Layer 4 of a small transformer language model trained on English Wikipedia (10 layers, counted from 0, width 128). Numbers have three digits each and are written without spaces.
Take only the direct path to the model's output, skipping the later layers: a vector added to the residual stream pushes a token's score in proportion to its dot product with that token's output vector.

Output vectors of the tokens that the questions are about. A number n stands for (n - 500) times 0.0029.
"ing ": 202372597566613234510563397578185556489673514329704355591720589379504318255419496385350592583394562380445504337556348440275459407579554479442648409448609813380573621272387418461380605437441632397451508392537409562493630484339587329451591420529586310404385580463289753429620438661286515408669212545471310557469603629419319562370297700472422548568523553500394217298510615410525540567450
"his ": 557412359429509319438548607336473448674719500411331533840215471774816626365422678357467331623705375554486573364609674450076356380434482628370519600688373807602486608168312573642568496555518482195592465365235559745343572621472515415556395641802847539643200473606323653287709590432514556483681387504395732438084475831318671409749670485420646587161618730442477475505294528281526818385354
"%": 523774321070513538628690347361715521605537615628390520550459486398402337355342596599428694623447285376343224453262743283363504558527517453473622538623561491527569495553464472419398584740394601812618718446570483753664478350409272598261362356982829449513495647622661631473430378622482279447603434241597546585472659522519474447475292623737585191048645376744426342349895215706619442221542
"The ": 473320397407587124496479608369359602632492570338142538785425351508435402360432568396438449477491625570458318595411692344337326326566429566568597639500373787617478429264641432330477642608521273313701552472547330517370559350526735301614591318481600369806322500662311574218508437559698368282597215360500175454692291539623361402745461451270434302356575434764619416319743703550739736466587
"L": 500329424416310653393500623394393572631412426654320612457297431577349579379607678547338574688294484534596346649461492513448366432528295583717489609641473421535273667506532482322431697573448469342619302474366586613527275386412589452657636579596585332604432266551557513458298520504566504481351411413493373430507572462561637559664549392636383324430596543383703541488741497614457723316680
"_": 465412665624453577432432618623733595396606423573195278512529460565526568601458575606614341746508669333541456588738495473568380436539443480385427735676591278411491625341534314528588711878663600739408523365521571645726508252317495484495615629631505580791496492380463720547334265656643251550327221309270356488452779542514555550508639659564342331261207310745579577543677462545726851260528
"ember ": 466509459230362491479245272663528487519395812632332248607275559396405371536416184404445556560700303521680346464394548615430349654299341715727197669510227668301290399250615391450386678581528589544317675620467352408578689326148606635464629407630516337839247753754185598349625375764256586513500525483481087694163365467660494467393622731556541150602563550664440404254740476395532444472252
"g ": 615489370237605563496665565375643562680384758472687622543351249532675270446475419836582734539614569545581600354663552328581285626710432705594276555412613598467410606210433496492639547386754807453355491477660451423613730316405275458355500528523500357806496399549124559670659706535755706496569482550475373476594422554387781545781599649590655519272475575670467335584457724528322574384508
"un": 578478650487430408528129574522391409360600603440534204692476746384570572474414548637345549511439555596791624576484469525615364744521640533488486471374527617535457338323447569267609445646397599486592406412384340409675557797488552401318465626607464569559397460459485379417582439610521475551442272705438413315582611311401727551464517427365424378454444467467616474735586417580384484514583
"qu": 783390325479443411253466729424377781348504415477557737538373622566732390448197484410341647367389485580326564661322468292537518496623562435673356576737745468451358479245496470453610698643664688571557443492584528745429390627471388467513566643411570606573554673489593313573536650355387406541808311645352551616337587243637365524637649474829442548608582488679695444683516690375631356524404
"C": 571450319328412728378421696587350595531497447427407500435266493361413539380623452574326394471534519463466464500324374412571386519430527629652528575515561503629428740494574304433398666700387435418628398679342721605372530361592670344527677435477616431476657351579663513350459337566679356535387434596593267444428553479591537562549428381564237427107542527361780582472622358386401660365427
"1": 464519489540356527447586455347345631435639460456560444402366460673426681379524383517403545456610302303380229351313599289552529621489366609546710579537432320409605550655543551302701421702631541518708728634507538421473381413265240323638487435662468343514299334589515450545620585618677599510341322490521385447417385608569492569401601398690530566244447430511455493599682524453267566639420
"ow": 376451559236663555321583777535353399475392663568362574574553465294475652352398276496530373619520558392488635484469443646543352594399568457504449281500459566563564559401222678564530406631361320667539378442734357585661565644295403378332462590578596431446376318439205257408732699373397525447523478745701368036315574496273865504672426500505385485624314393627488411185570185628476638723532
"eb": 427483325443644496550404455637142679574497450489291567468352688428455461476282456514470540658526486473562516642609338382500435666302493571297393563648581415538353550238530484586747637579419507527539704500663643489467631792671365775664483452364621394500693453538345599429511617492321644613737504376552181432299717440406714522355418622516425306319428726323625347492515522197579456485571
"av": 575357387422516500362285207488273525398489581289380445623598624654643768325420466541424382276383736310477702562670360375280567487398633540524375725668398511620635571388520709319717355813610781718511441511565534447351665638500471419614343511551540484558520463598475467539779654370297574458454455677466561666643572424441546530569427487412397184519183588670413455565610477485518486458507
"em": 507358302537412455402428456527339390554700552685363429586580698298485613405435718412265406396461453405386511528305467490500414678411654403551326630686425568752613415301322466276466575576302385496490484562442346415542610622263500728484427482536471515667474610613448383529368379446283603497530341752633260566440458460424600550527507476824643286639292434630643535401543595275580323489632
"ame ": 557517226401417452562383372342265513486641671791283618789420443298689258604527365482623613524631683574599726653836427757453379216453460256536313279387460477528353514148439428372298634367505545732226625418618392491326509714577446095535442500596913390587353308609485487560604617524208542622406207593455354684780430509400828450478600687495421133324234605519500594479758482310561658386373
"le ": 595355391409322400602687504320401461608578512431378474543256347412508215373380479293778831473331399436377615284638419367481550555317472408724453445401282375593274590178197741496395618461471525656587436480239780336427684418571607303362603619468674636496383328362495631319315443753533615393527219349579610576313571366422510463247425582400194559521470408469339374238456756455564500387384
"O": 534390368475536487370506616425484463341625409721377389639329497387256602355617539487377504691419640379526452606457522414590377486367601584615547531290471458701300493209550449481613528754364422419512511719513403647570500319547493455547434458533526243340591430443600661372564699586621337605424538427494399306663532637687422539537487404568381627167507535534697595359521615459566617435534
"19": 619465743397426511483485389516405587405511500448579393493316306711582525508653378414382527553538371354708244559453676406553327881382489584436760598698413450543412193606457419292690442510657443420683761660523705530553545580309492319555542394487634553346261447673466493403682662590700186472514488518553359378316452454682606489646481443538485323301476437435447479609909732690404779600541
"or ": 551376306458638417321390508613443555541508683464598238691495608341667285639266586496504739535333508470675561318469236451609443469441640733758432387752553623538775322415517431472609765533594475684221858426320618386830540464360584443445542374628596431496487419383332433209341601456574584417558363653283533504590348669491540504531743459437246500307424480552316496265397375328298382529290
"were ": 612363291322285450444465582023444837551403425460125204730258717495673314601711377470439837605290626551210440708471583669369381568674515406377246186761363690458828352500553614510315515698541459537938846485464321134757612743588594567340798546655902641308586581633727470516485637522412595595224345634315323450538263407688488274368619475421535622396431575423561628247812401164604851526426
"I": 433500249421594592313562690589371453656687526656338569369469556352570693471763686530389477606584475451640472606301439333571514672543385478659433646694651408426316382250488496515448464708534565405573412493736303666526353458491525429619588489619598230523659229673344438337375353748638296546360631543473307352680476788694482546602584406383411523198594341532625450491611311258577774458533
"), ": 755496365432684358444473531556406667704446326277478276523255401575504473491263573344422505395671173437561413516582589366410191419504317315619487461469540218749663184373454755536401768402500447675703545582512585516705423311415328329400425107733481271500440452447509598467674439727504433379400601340463556547641655410468406504621479642612397349459513662704362509673484273520654608376441
"m ": 672540299405598450627663439491470533661332660424519410653459624449655571600700535355532567486223455662349500383628720548616456533540098467435478326726612360487445603290339431462219790749561787418387663479282401108415607371505219597355412707403561357601464457468163725615340530658426321468434172358787610597441327377505631539479426593725238257375401542398604495410299751279605432583244

Output weights of attention head 0. The head adds the sum of these rows, row i times number i of z. A number n stands for (n - 500) times 0.0014.
o0: 473363539501706439533536529280327436489521554491450603611462614466484639553666505376424501424637464521748358592361465581469345585409221405485471515495406445400345309386557301689506694472476525573557567440613471571719750539533540581476510477365433539457592541453676390463413552371458262444465480454557535512609537437504549710580502411386397392467473482549472619313598347572570556578489
o1: 491322597505615546229626579402387545240461568346459981717457470557482575671618523626492588473429393691437518774516371494480410473260587487428542654523539411632504442513474233434401542571613595623572388623600516378218616640580549476511553615238326549587329581758388470554526645359753575361390521307557564398562643386332545644472488435391442521575500350465674466668507487524447522714431
o2: 686377705485459521593536540588456655517684579367544522640400522565376427585384657495432490450571664622494633416442531268549448672367515503495698563536645745709574618364505626636513416593266400583557505454485617548639314363393493562404436410585364513451489713704433333475434443187500504508517563556393516354366445450554377398399518602437550420460668658346694511314430581521464611458448
o3: 576427303214456468566410480423540495492482607426529487486390422584475446496476498493670559743388368377623643476114427459465451461350599434581540340484451261466501471564418511444448284628480634565720586520299420612333562611486634445366438524688358403512499409535414491455553480580455519449530466376559647667448501398373422575352391483341468450549468711348460443454349648573380486413535
o4: 500550560396801269561552561397619564421561685354750737388555649490319756518573652403511398582454610579413538471452612583557610504511506490472412401552463625375731358496549631516413564717367264398622534417397471426678515441284456282468505591426394405568479354673592580348588621413385447538622455490447496522460470439467596126349480441573474514547351627583635637542413441704420503548463
o5: 571634516632416238735368318262456533606562418521342480644387578549608723526588357401501383475333467451532332537496500502364639412376487611365698590489440581424609412341308597462500522451406373515360431437458329495452518402491374312345539494431383512606496499449488461442514562446520526484513482644599590484509494459627548424628442584241537517750617453269415518578586485418303573474388
o6: 764359663440387542509439461555714486550405513441611540422486627462565539420385473436190427512587872446517532693438647547449527470418515381362451737397594483358446557320462603634440403380770565554673499522651490364312579685411590465540321366587562577545342741755578587287456488345761251552616470550446655483549453603557538388467457651426576531637518295174525504677667448625706469374532
o7: 383563694373426454442491358574374490649657320398363561589327510639627486463642309703537462491337596324419434553437583569690236511542519308323438596578389661450637511534337426480525647522515602503806500435469589456690497412516620697454524510523503633480439525567447637614496661349550407476345239593700503278499340546368479511650466447396562289668608509544421591789779591505501494533402
o8: 379520530513574471407551434632681554489534625618662463398456475439615479479503351473760420535405701310721509465685453434387460461632407572450321508475545492648516360511542722356392500454446542422346441415566428378474567679576651216403415503447651407475670530546795702454550539660463597535391411415392558442655547665535429434470520506681503624470586567440376437328397592381506590516456
o9: 541524618510329406471663390574647469473399564377693500428312518565382241509413585465640278465501445457361376529373589658627610501617326511445477482702490568632517370527508382478367533400254483366388450516615509599519542500443466375490371508400612467519568619385255295440378326247478448463231465507436490582365465476502453507580395644556364506614475599249433560216504699403619692334498
o10: 538424538727559437585619536551226578584653461663434526676551593384497521604453361550500435223524482564321450615618633331459529552471439473142571292516581617379378497447576506517496505555508647455479542370561407365378558548823406478436529490532432667661594517281462591511255659564453464522695288537597528451436372580693463290639631657436601447603569565391249576475439402440452464377514
o11: 568458620367472444642520642482449558686502290448541667478438704582382550453491787623398359505430490536540426469312547384454466642680405461252534534489361655431383549532336470446614459577418718614339309566395557416489583588544491547544424521445492524347405622429568617329717597357605503645686418774612578304547272529516577474547477620479605504498292607499290385544429375601482661317519
o12: 639598544394562612489525362477444566481561628542555663476470518636562293466346350583450653500393471477536516595599553415453709389455432418521771465678704522547544502274547513501355592572495634550412448591440504338520668429568580590539450610618449403284508469500376550431683498586586672525648565564416658286540430549544558744405212380531439532498568582504424473337347502575424721526403
o13: 719375573428290713251437388526526490481553458415437605591698553396522417494466444599602567434389618560566383614490449503495554748519366597328484657551503331408570640485365491569550446528422565417649466591632583749515382616374515544515357489322430480725584378642299641336458599348548584600601339728503430494587477554552519611414593331401415471648517289647541372475519460599475433486428
o14: 461379356325432459415601631520407414692569469567528429332531550600450218337445629420645508715438402405482462491541427309534587480744591509667471505511538515516639366620668399694328537665371491359569495422540405502546420543515555627573646555672616718522633468585756594408617521333442428431538519343605731649453390475490502542595472641429559359641631358505446558401543574447432487445466
o15: 464561624371199578550536508517489537528344288602435424431558433464595434478615557723602416565386496490464409367402471611484577404426265345374275639652651408492445753522477646317601442540527556493365604419369482532444500382436643420363323640426410620614489385478610458504350488612323385479435332490488529513504629594508516627545411538359517259426438553694334597574573455476678285371367
o16: 720486501398526519526537608593576475707532439345662455416608412534306749649514251567626337579494457596319507352348495401702637446459451461511428367350411545543409498438513434437404429705405539354426547716758313211293545376651326321448628685434574316533584564560278371449325546462605598628298516497614253268316489481555518524373374547439438364506525493464511650517636403498655517547439
o17: 578452474233543533368414383595353556427494456538230437694658517288532301526482440430658445444589691493495822550582630537526417499444459538576447409568369380480429363431525343291569517451352524497584529450439632426363397569446450337380347586430528312469540347645542410725512353387697531419577527523464589438388646467437657464529499274349455575518344526708715557652482745650455564351829
o18: 455401573708337574498473222535503478531570545205576380454601647474645375592459344538344604679484495486502732452446627540421378568464532438534472372559464363680394448339508460639639714564760464696536527488585638403474559561191624772505446623433341436556356452415465504498530560419554331892458630308422452746530576660445336660411593578384451531577495559354713327565452547399431500423448
o19: 549461574499559619420314447411515611659520511701509428436663520569438486438464354567471675614263461456432382317467396502424496436506527428321514387639632399410557407495574551403586388435597368474551537465547450408375573557676578607590393563494510448483484577653519337591510361556403514496314356487640328421313518403733689660582473442730623457580541526476488589421585412345492532462506
o20: 449579358626650391665428495476564568478466615399720471454376431604550584584496338359361460417506446468519531527263731557423336541353415686438455591455386576487472441610529442622509577451665520628579453568630513507681649387528473440594456548635446529298529495614503573571436603515499326492720666394339688541691367200542512625467649456497333535357531546490446509476467614444348581388420
o21: 414599557408469612440642591538573380415604594307334657432455350693636323395098403698337613491479549505649648507427586434749684474510570379207610554433452538458616664616467346575701321461552525430460550673485436386442381352422464547371439237470308487574409760493494635474577648507416299581650586470576565541559589589547406447572567440464331608457323506537470510518389357615632591633405
o22: 475490541580544584588386401383708616690600647477639471537422469524591348489637706186363564483388505528480560355596499356533371490345559398332492670659579565555531526305500370513438540470360496671577433572586560725544391469609428441288599345615494621616566755415571677534412477483447541492558361608474523623543679529543428572522178558341446399448471512541487488567321490588548493617475
o23: 374453426484391269537595479561539654560792451405580585388430343462519618427681547333445499482613741498553337475673383697273631491375551435462425352507370390444430364604449437388561498512459609342627547509433769395594605433508413454688569410389685676404551507387814397548578555610723568275436502479454437500383482482372440544335477311327467482610429462474477639594555544672590581685470
o24: 472414161521527543489577493559470544418556389415550618450543466569575449612392410601466563449498560547428403423702501580563480638544608529406609503571499586341516776421487429480501487391399582473593377508492472336609587659550321638360328678446632451696661456472496410623371357404477321578238449495629539526537651475537447544593626409637517412400590535311591574510624407314344491583448
o25: 450499625675515558400384605581444633488612694627435424338520357520569416362420552456416704476508427357510396454500640644536574487344614490577478561392383393278635448628652421732497645352479601499377410423609411516352560704405489337615452533547417520431561537408641599373500474495512639550296621528559644437416723499589444562340573535479452503592543659551435694406532652505452549608738
o26: 568458401596534562437475638499473449303512452439378498501535499473454684500339489477512355464440495470665511549511503456553428531496723420474475602377599602489469594548317540407470506571397585366450504537538304368420505482495475620452522504412382327632384524789523452688721420372483426339394351542559567301632508492557493629577445505453556377523447678506567545561657537432530482431570
o27: 633268518463397544422660707553692490519376456701356340477705405513416468580533666464521405463634411510758564506599672658487325465461429547546726333497300340526496471567631596414247402333404501583558228243584566654514495401552524595470591552566577627279477537454655556220540365254296392541395584507625513621528328420608440509548398706494569576430389580631605617550598518626403483518712
o28: 466391626478489617616457394334405451554371581659417500710570792482672447478415515561145553515378310473396499436681547375769598460493458587335579435523617524479515604533357512407374587484538355621516425402281486427347670566381580427515488475589473632665627294536519343252843512753456490165478563671416403579621449782415547353721524690677516422436473565496369436323471465665555392520430
o29: 457689394371534505495670759467577631533458610386429617761549641535468455582461416323464528646554402623328407491387495672645590475542458317535278525492573638317709477611377533661489333532575531392503557545574393468445657478364379657668497703352488370387389546271277577671464611726581511615517446733388532329605481560549627500574693447509553472548459333516438474413635493524558593476817
o30: 491427465397420393591469431581457423382430498771696677694487480370358604424429566537338686467377475631615563547391200284482319579516490282203479615435680464365425577480626545378337564543576698487729418344477634492497629687041787558517477607542614357589463704491363641587465496396657502572744516512620394414499496575701709656415713233413697509297691368650489452548505226404667465355682
o31: 711354409703317508604343648450486446677554646485636407587539436650476742483610459281727571480451547463746667607508540577404480435628470450560590484537434385295401712671501475662523396659403335406314597534464670453590463317816601598385577523560338689491603605463611521606658374586495627506458629492711560400414694464439516556446581569697482674338420444688302633477466412695537609514562

Each question shows a token from some text and the vector z that the head gathered there. A number n stands for (n - 500) times 0.013.

"ed ": 502522570513574604503483503353541637599585476492418346408472530464497502410474567394570511591347
Which two tokens does it push up most, strongest first? "his ", "ing "

"z": 476502473571418503363439530492367418586401554488461503492595536386496595525536543505391476396565
Which two tokens does it push up most, strongest first? "le ", "), "

"ag": 495464515590640703456450536340550670606557540467367274337418582441498595361537551468559461499362
Which two tokens does it push up most, strongest first? "his ", "ing "

"C": 414672569446276426471566310574441456599633411590687568492640396462368550559458595323444629642237
Which of these tokens does it push up most? "eb"

"J": 612766617453523481428539349413469494491546403372533701390589538427429501527376616441477504622261
Which of these tokens does it push down most? "le "

"2 ": 503596461415564425419623426456568492370419424405666566587562486545342443600512642308595695670360
Which of these tokens does it push down most? "le "

"y": 455583592578458597501538378536457422420575491414595549509583425482453491537453586498361535587475
Which of these tokens does it push up most? "em"

"'": 398447425431508448401453594416522357426376541506529476472556527409432525491478457493421478339528
Which of these tokens does it push down most? "un"

"b": 481597551530398572556586425449415527453611388431525535470541491471482442521464529503438495632537
Which of these tokens does it push up most? "un"

"al ": 506526633552510431475426408487450458571500493494665567442591496545423527558469598456442606666480
Which of these tokens does it push up most? "ow"

"p": 474371435483633578580424584558494626522596507482493460422503583481467502464582551631576410441543
Which of these tokens does it push down most? "eb"

"s": 548566510510652540491579339487521490485595417457619632460580518317345478505333650470572594634449
Which of these tokens does it push up most? "ow"

"P": 462519526479428425518479513454523534476409560506457438466490469531357629462420570332536526507348
Which of these tokens does it push up most? "1"

"oc": 504471568491543449526529570576301446507443529371516444559512543337439594513543611593510459543459
Which of these tokens does it push down most? "m "

"T": 575635457406345430571607369405426436390568470492481626600410541462456407443390614559378520621508
Which of these tokens does it push up most? "_"

"ap": 664644535456377475395525358394547404551588310479595576524755600624356550610399611285584587744391
Which of these tokens does it push up most? "eb"

"man": 496519624435510569555475461365598652578626404503375350450497518470522372434411580359668510658306
Which of these tokens does it push up most? "his "

"o": 484476614621500510371409531613430425479445572425505456457426592480661429542502578548452389414608
Which two tokens does it push up most, strongest first? "), ", "le "

"er ": 595722666465580482673568297375480509543662309442533702560551508475438444528345681338624629841357
Which of these tokens does it push up most? "un"

"ac": 596455467457507607522494500509376565597493651489447429456597439464553504414523508499564378501525
Which of these tokens does it push down most? "g "

"un": 501516570441490553407465430406407520518507532379455547402443544298534614527442575513452521521460
Which of these tokens does it push up most? "L"

"and ": 484484521510443430443440484466411442546441468449561621489564517476468568592549586505443592585489
Which of these tokens does it push down most? "his "

"ic": 449504553588631421430393533521241442572406621364486308387416728636499501494580485390571632401487
Which of these tokens does it push down most? "ame "

"s ": 479475581549505508427468460500448494535466510476600566453565489492475569575510587514429589578522
Which of these tokens does it push up most? "ow"

"a": 493367578477541518386458619636426626628346594441450285373420644610531576356684417404444600290358
Which of these tokens does it push down most? "un"

" ": 540607464431421465406508472436414344470467440524560568526516495407491469573420606470423501518523
Which of these tokens does it push down most? "his "

"on": 493342468494498627526404518537600542539522540575396356431564532549531472478605501675652389398549
Which of these tokens does it push up most? "%"

"i": 490535447629593542421437522351497467554531604509483494491578522341516492533533478625537471379508
Which of these tokens does it push up most? "le "

"at": 431342478616513418392337596578459354489385572501524475615533503402435426480433452542610407500438
Which of these tokens does it push down most? "19"

"id": 446547496465511531473596469434537434489552419563640503490616442529492479594443605343424557525466
Which of these tokens does it push up most? "m "

"w": 452484543568290418574627455403528477558478446595631603450504553537394477411324567409386558555662
Which of these tokens does it push up most? "g "

"ou": 553527564540548581470526461530513475463477513472615548485554494476485503501522542540291526494539
Which of these tokens does it push down most? "or "

"1": 375531613429375512546591325511640504643537463508689449501627593560490344514446526360411560435418
Which of these tokens does it push up most? "m "

"ill": 434602544429453520658481332406532419634543452451533540528586472584452404488499580342482618605349
Which of these tokens does it push up most? "qu"

"h": 585418739472546503464572521646690356513643628528319478370662430347655653434774419659571282387525
Which of these tokens does it push down most? "g "

"ation": 437398627497545471465501589571419346464493441510620516494488468480408431447493631449486617447412
Which two tokens does it push up most, strongest first? "ember ", "ow"

"en ": 455608498432468551366509489474432444550512395455546483415518521407461562500517584424428532501417
Which of these tokens does it push up most? "1"

"ar": 536575595546501588418595389515498539548566470540470463545585494382505385608481653382526486649417
Which of these tokens does it push up most? "em"

"U": 526742631491550487532482400406519445458612425408323555497460558469502539514506634369465530735457
Which two tokens does it push up most, strongest first? "qu", "un"

"as": 615651553506552524513527367507527494566578447411589585479576568420419505546419636467530554618519
Which of these tokens does it push up most? "ow"